Layer 7 of a small transformer language model trained on English Wikipedia (11 layers, counted from 0, width 96).
A neuron's activation on a vector x is GELU(weights . x), where the dot is the dot product.

Input weights of the MLP neurons that the questions are about. A number n stands for (n - 500) times 0.00098.
n1: 593 500 660 491 489 558 634 507 507 459 564 774 557 543 566 579 397 337 200 537 572 503 645 442 334 432 588 544 579 287 518 183 602 539 374 652 363 478 316 448 568 373 539 647 472 524 412 521 655 445 489 473 428 303 369 591 442 500 666 588 675 395 680 511 648 469 594 607 376 451 415 234 611 507 581 449 284 567 609 456 590 598 482 434 344 577 439 403 421 604 368 338 714 691 412 507
n11: 309 668 457 477 584 555 617 494 456 627 516 390 573 455 659 513 648 544 538 356 436 509 225 579 482 423 409 606 506 513 513 545 450 722 394 608 486 471 403 318 425 623 437 701 556 470 674 475 513 683 401 509 626 571 410 578 604 385 406 512 458 387 537 571 584 534 565 559 628 371 599 605 386 386 401 279 630 614 586 500 512 293 383 384 434 450 530 379 399 407 717 423 520 500 631 487
n24: 564 561 386 490 536 766 504 271 539 489 461 532 379 646 301 658 345 504 838 710 358 299 439 524 544 657 470 589 401 600 311 504 488 481 435 484 381 345 481 245 454 768 573 654 622 414 484 363 440 653 516 574 579 496 439 492 617 401 639 571 508 353 609 558 500 511 365 595 339 478 488 539 283 416 666 428 541 220 504 703 699 444 532 469 496 384 328 397 711 481 427 587 789 496 242 607
n80: 178 574 517 610 528 459 676 484 369 527 428 325 732 577 457 808 380 500 377 564 601 551 574 479 320 572 596 481 537 472 562 341 536 643 449 452 590 272 445 384 149 632 575 645 710 527 657 440 496 449 500 281 478 516 402 524 554 379 761 412 387 346 423 593 524 585 675 457 580 565 476 306 590 529 566 372 593 559 655 446 641 308 720 212 262 476 611 340 465 543 533 419 704 158 462 700
n102: 418 576 344 661 434 452 630 532 548 472 351 394 597 684 602 267 352 579 393 460 303 598 443 570 555 425 317 488 493 411 497 371 725 539 567 494 666 355 487 288 392 657 535 567 680 634 638 351 450 524 523 491 404 693 503 593 516 525 497 404 435 359 578 617 593 293 450 497 606 614 477 369 471 707 597 525 343 651 444 538 440 475 315 404 517 558 506 452 525 554 594 428 517 455 590 351
n109: 306 678 570 496 577 691 418 370 478 559 580 509 456 688 370 626 654 621 487 329 415 500 349 345 413 348 432 500 428 487 217 356 452 633 500 704 644 378 517 339 590 470 412 528 358 653 569 504 441 431 456 354 598 660 634 404 247 513 852 466 938 390 802 975 821 470 518 318 519 395 669 443 655 742 693 611 351 575 592 346 374 424 486 312 347 425 504 331 667 353 592 410 412 640 551 382
n136: 453 594 531 388 451 631 610 613 313 769 660 674 630 699 387 327 439 395 485 591 598 536 421 657 350 504 518 656 590 657 607 406 621 537 449 537 353 398 547 396 238 417 416 770 417 354 623 478 436 497 322 483 452 695 464 478 367 587 338 575 433 335 518 595 545 787 443 384 590 488 548 548 330 462 481 382 441 473 704 750 369 596 455 537 562 357 472 471 608 594 577 244 318 488 333 557
n201: 566 434 453 747 473 612 788 504 496 822 504 492 635 621 566 656 435 460 545 426 424 445 442 728 271 191 428 428 500 755 562 370 340 388 341 500 422 485 298 430 408 620 474 527 350 363 694 538 523 624 335 511 632 357 449 352 688 526 584 622 632 452 568 775 642 449 278 261 500 476 684 548 466 365 624 554 346 472 503 435 471 410 573 474 410 396 493 405 518 478 590 599 426 639 464 427
n219: 404 378 504 799 427 547 562 493 590 605 439 531 583 645 304 458 544 711 530 436 753 463 449 422 663 553 341 601 500 463 325 412 485 428 373 364 360 469 619 586 265 613 519 465 459 406 598 481 612 683 349 496 591 404 500 313 317 537 554 504 599 451 529 420 369 595 593 482 320 497 701 455 497 671 543 299 333 684 572 704 392 217 388 537 417 583 808 404 584 493 508 431 453 145 609 643
n255: 312 536 416 462 514 490 456 497 708 544 653 493 667 547 428 588 561 549 566 497 324 438 257 593 462 409 439 249 358 438 383 595 510 623 618 523 461 493 448 344 625 510 559 562 610 538 365 527 626 515 684 393 392 393 467 576 403 318 744 407 571 493 414 596 718 432 578 542 380 364 446 274 539 589 469 684 342 683 518 506 588 535 354 352 503 642 621 568 394 679 528 432 649 616 494 463
n260: 448 459 468 442 516 497 465 500 148 664 339 500 737 566 298 632 459 455 515 619 612 470 559 575 514 342 533 442 722 523 429 321 322 336 202 588 483 698 568 357 480 537 353 639 649 471 492 462 586 507 381 695 472 429 560 470 504 526 590 427 569 489 577 801 434 404 512 399 253 647 565 672 318 583 829 374 206 516 669 456 658 592 336 481 524 576 526 541 556 399 464 477 500 399 291 719
n281: 379 578 482 623 465 446 443 514 401 530 607 486 569 518 378 465 534 690 486 660 405 429 369 554 620 319 480 450 687 592 211 458 497 631 298 538 431 482 180 403 522 487 682 550 459 390 367 340 567 506 569 438 381 514 598 503 420 304 701 629 517 582 700 625 337 524 610 581 261 393 629 297 475 411 392 544 409 537 525 584 422 580 610 503 406 579 739 625 487 476 579 560 739 518 351 507
n283: 428 676 288 466 542 535 572 598 427 460 584 471 449 461 418 516 677 346 510 539 630 422 566 477 452 506 531 534 484 437 447 363 570 455 269 490 442 500 538 443 448 562 313 593 553 272 520 481 533 620 558 324 744 519 346 259 435 444 457 445 490 379 525 821 520 400 536 324 602 484 465 509 627 434 560 652 273 476 715 612 588 334 575 570 537 474 485 572 609 685 483 562 470 476 460 595
n290: 489 497 506 681 491 616 462 409 615 508 537 509 520 677 422 494 497 367 680 508 618 585 481 666 330 591 411 432 523 578 590 503 494 683 506 492 617 399 547 447 491 330 385 382 550 353 482 531 561 580 225 457 435 439 459 475 410 392 610 370 600 427 546 485 590 588 639 625 551 452 474 461 401 579 421 388 479 407 462 590 511 489 408 542 429 478 416 652 478 572 471 494 509 240 603 491
n294: 422 434 456 558 510 541 671 520 369 564 527 373 525 427 412 462 500 529 555 422 429 553 323 382 406 580 388 514 675 490 479 452 493 483 534 430 475 510 385 438 527 466 448 518 430 615 608 652 523 493 483 526 528 529 524 399 524 366 530 416 628 416 457 609 653 729 416 678 540 595 452 493 583 459 474 449 427 397 486 469 639 455 340 505 596 554 447 512 502 400 469 546 422 579 634 467
n333: 435 329 325 434 534 739 375 409 540 741 407 394 374 515 420 293 309 475 589 363 647 518 421 439 441 515 347 305 579 654 550 285 305 604 463 745 714 338 613 288 663 496 551 616 442 564 465 515 504 704 437 489 593 543 569 555 511 507 322 361 676 507 411 646 432 766 515 482 614 542 612 282 397 458 573 575 410 677 423 622 343 415 485 441 399 423 418 663 464 442 577 432 554 504 713 553
n357: 465 493 439 494 655 571 504 411 532 583 562 696 613 603 553 467 433 568 659 500 412 504 440 552 490 460 371 642 459 582 481 489 475 533 446 584 441 323 382 712 430 757 744 353 606 441 387 456 519 646 540 466 436 663 606 432 619 535 504 719 372 363 584 365 363 482 444 841 350 562 624 363 167 279 500 359 664 569 421 511 496 385 251 400 405 240 691 514 486 493 477 603 401 627 469 407
n368: 430 588 578 613 454 525 564 603 411 529 383 513 410 573 461 462 483 527 525 524 452 527 405 505 462 621 581 381 685 554 289 546 470 527 478 545 435 404 385 591 428 505 599 570 490 462 559 582 576 505 383 559 380 369 493 572 609 244 589 498 580 332 675 519 480 459 523 659 370 467 445 580 482 513 549 522 553 360 500 594 480 507 426 453 479 631 478 488 517 578 554 454 544 489 395 574

Each question shows a token from some text and the vector x that enters the MLP there. A number n stands for (n - 500) times 0.013.

"3": 485 552 629 420 425 110 497 544 486 376 446 585 588 522 459 528 478 525 345 587 402 438 486 480 589 526 595 477 520 520 543 487 398 330 586 502 548 530 637 605 508 385 396 527 514 555 671 538 704 349 590 560 596 451 492 375 442 581 538 403 460 536 355 590 502 600 440 478 661 459 524 590 567 507 508 403 364 492 454 437 484 530 617 600 567 441 408 548 575 414 511 574 390 451 545 458
Which three neurons fire most, strongest first? n260, n294, n283

" Mar": 683 536 471 388 465 188 492 512 510 573 470 453 306 531 427 491 505 427 530 489 601 551 621 505 453 602 639 616 322 505 604 630 562 557 596 424 564 563 551 686 493 449 529 600 563 376 608 596 531 496 626 549 567 462 612 375 355 498 498 570 372 558 391 515 503 541 466 408 614 277 483 460 559 507 527 439 513 439 453 422 485 396 479 431 570 364 362 562 568 487 530 392 508 489 506 506
Which two neurons fire most, strongest first? n283, n136

"ir": 493 524 608 462 378 169 486 510 535 566 508 518 599 494 526 577 445 422 483 580 530 508 475 507 482 485 561 541 466 537 613 646 405 517 601 460 561 458 484 524 579 550 546 455 385 484 620 474 390 450 448 492 624 507 475 481 570 666 311 527 422 486 220 554 560 747 524 558 663 377 593 388 470 557 340 403 464 624 507 522 530 474 491 320 505 389 557 456 571 394 582 487 366 437 575 586
Which three neurons fire most, strongest first? n136, n11, n80

"ing": 547 495 469 533 458 314 523 347 643 415 546 501 537 363 442 495 341 423 435 467 556 486 601 440 628 560 591 587 340 593 604 446 334 460 369 455 598 480 495 514 538 494 499 489 580 442 430 447 636 551 493 468 552 515 458 622 504 423 452 558 396 574 453 545 596 517 386 430 573 353 635 615 487 485 414 401 507 582 413 432 508 449 793 565 458 485 642 378 417 623 520 495 556 721 391 598
Which neuron lights up most? n201

".": 542 452 542 432 556 139 547 444 560 485 456 500 569 649 525 466 453 601 504 511 474 515 498 449 523 463 607 541 528 534 416 589 391 622 517 540 575 539 548 614 513 546 511 450 482 436 531 501 523 416 449 521 407 437 500 397 461 599 389 433 495 504 497 583 575 569 486 497 448 152 581 708 509 395 486 359 527 483 280 520 620 533 536 467 523 447 687 573 564 415 558 508 524 506 601 401
Which neuron fires most, and how strongly? n357, at about 0.72

" ": 468 545 572 328 541 146 521 455 520 501 424 481 614 613 478 486 452 541 557 550 523 563 758 492 557 531 589 502 529 549 520 599 379 376 546 520 573 525 500 553 538 384 538 498 393 544 472 476 501 281 591 556 503 557 517 408 470 615 610 422 550 474 401 490 529 620 440 402 497 250 592 528 454 555 442 454 404 498 291 622 548 500 561 426 479 479 518 615 545 473 661 459 437 536 398 543
Which three neurons fire most, strongest first? n260, n136, n109

"he": 691 478 586 501 430 270 634 655 640 402 472 486 485 536 543 568 348 375 530 460 387 611 423 417 487 685 484 532 475 613 450 547 506 379 607 307 633 609 630 598 548 494 503 416 327 609 625 502 523 495 428 460 520 570 488 513 550 553 535 476 486 425 455 380 506 528 523 506 577 459 466 630 495 461 482 399 314 380 406 369 646 469 400 410 535 659 551 451 436 578 582 551 444 403 517 400
Which three neurons fire most, strongest first? n294, n102, n290

"v": 574 384 538 369 428 272 686 534 628 432 485 546 641 509 339 564 464 473 505 511 571 650 575 563 689 501 528 569 331 520 589 643 442 449 478 507 576 575 497 493 448 353 491 398 367 494 552 444 615 489 555 502 393 626 413 329 585 563 703 609 584 525 537 393 548 563 484 359 490 352 502 413 445 540 530 547 602 445 520 427 490 654 491 529 473 597 411 526 411 428 421 408 524 384 458 448
Which neuron lights up most? n1

"ot": 489 549 603 450 366 444 474 526 634 363 407 517 512 580 592 521 443 622 585 513 517 565 504 615 575 488 556 526 438 588 618 408 366 542 570 585 643 520 411 477 533 512 459 435 544 509 574 434 482 390 388 715 631 579 525 386 620 566 518 384 575 430 460 439 546 576 580 432 337 329 455 674 522 429 484 534 467 311 442 357 361 649 479 745 394 462 479 328 527 560 487 528 420 503 395 364
Which neuron fires most, and how strongly? n201, at about 1.2

"z": 613 467 590 432 410 309 487 523 616 407 572 594 468 463 504 515 438 506 464 617 478 628 478 639 587 494 557 585 576 507 577 648 435 614 509 400 578 615 396 574 480 613 528 442 499 538 507 435 470 425 498 742 433 563 435 515 415 427 595 386 454 469 315 343 584 449 430 613 490 436 449 633 462 484 511 404 521 475 124 454 424 572 447 627 460 570 457 444 668 517 509 571 504 398 486 423
Which three neurons fire most, strongest first? n290, n357, n368

"-": 505 436 473 317 456 200 554 539 643 421 328 518 454 535 401 434 478 461 431 481 527 532 624 430 578 610 466 451 539 599 571 489 503 454 506 555 620 517 621 507 569 394 412 474 476 598 456 559 589 292 547 614 426 480 535 603 514 615 504 503 531 570 526 428 663 634 461 600 492 313 588 489 539 426 509 509 606 582 183 435 551 562 481 550 547 464 360 536 453 477 501 529 541 431 467 595
Which neuron lights up most? n333

"r": 572 511 665 417 397 281 454 540 478 476 591 621 551 460 696 321 348 496 468 474 564 510 523 569 585 589 563 552 306 632 496 475 533 533 566 324 551 538 470 582 493 504 526 608 398 544 510 422 426 535 538 512 621 590 466 570 484 583 520 456 449 389 412 423 439 540 721 426 556 266 511 525 571 534 513 466 492 552 345 513 597 471 618 376 606 342 519 422 557 532 495 593 458 371 370 397
Which neuron lights up most? n136

"er": 631 450 621 554 429 407 393 664 593 367 732 565 560 432 443 399 488 425 495 317 424 541 526 393 566 618 716 582 522 491 447 622 455 502 545 516 553 501 643 453 413 449 573 420 602 513 456 497 384 529 564 676 509 579 438 476 612 566 538 468 551 435 357 478 468 582 404 499 474 344 517 557 479 468 470 508 621 519 243 328 485 732 396 437 414 520 449 426 602 513 491 509 506 492 470 429
Which neuron lights up most? n357

"ian": 623 438 543 494 380 385 457 462 427 410 429 469 362 696 428 546 599 627 589 423 421 559 461 567 552 635 599 576 476 580 482 707 521 465 555 434 607 491 638 539 537 471 476 493 421 375 502 466 401 486 536 571 493 481 491 503 740 471 473 474 487 497 340 381 504 587 548 534 660 359 378 516 377 616 417 354 610 434 265 557 554 344 498 705 450 512 571 432 488 636 470 490 469 365 491 628
Which three neurons fire most, strongest first? n290, n24, n219

"and": 538 578 550 400 564 226 451 578 670 440 553 493 473 403 457 458 603 528 534 603 484 574 418 429 564 478 503 467 527 589 456 405 395 463 604 415 608 594 581 508 588 271 551 502 343 591 601 486 325 407 505 578 573 634 596 389 536 398 456 509 422 561 311 408 528 584 541 529 406 320 613 532 463 472 578 485 394 502 407 519 539 630 592 437 644 658 568 502 424 430 523 571 455 426 496 409
Which three neurons fire most, strongest first? n294, n281, n255

" s": 650 473 601 454 476 156 497 594 465 445 480 468 419 641 559 428 522 498 535 608 382 449 674 435 532 530 491 456 598 540 556 611 549 369 518 449 583 603 431 489 514 546 593 419 467 402 485 428 495 352 383 581 549 692 518 603 360 449 510 491 522 547 458 424 388 651 482 484 485 319 502 528 642 582 688 464 554 589 323 402 584 552 426 433 534 540 460 479 441 402 491 555 486 565 434 582
Which neuron lights up most? n260

"th": 490 441 407 479 395 205 387 609 593 423 456 475 473 485 463 382 326 641 517 514 418 546 482 414 630 437 706 536 395 616 439 603 411 513 608 569 554 672 550 396 522 591 439 487 559 508 537 495 522 471 653 529 534 510 444 505 595 413 413 457 444 467 402 414 325 559 491 618 524 337 447 539 610 521 423 495 496 350 357 480 432 570 437 653 583 542 677 567 582 520 626 476 532 469 589 593
Which neuron lights up most? n281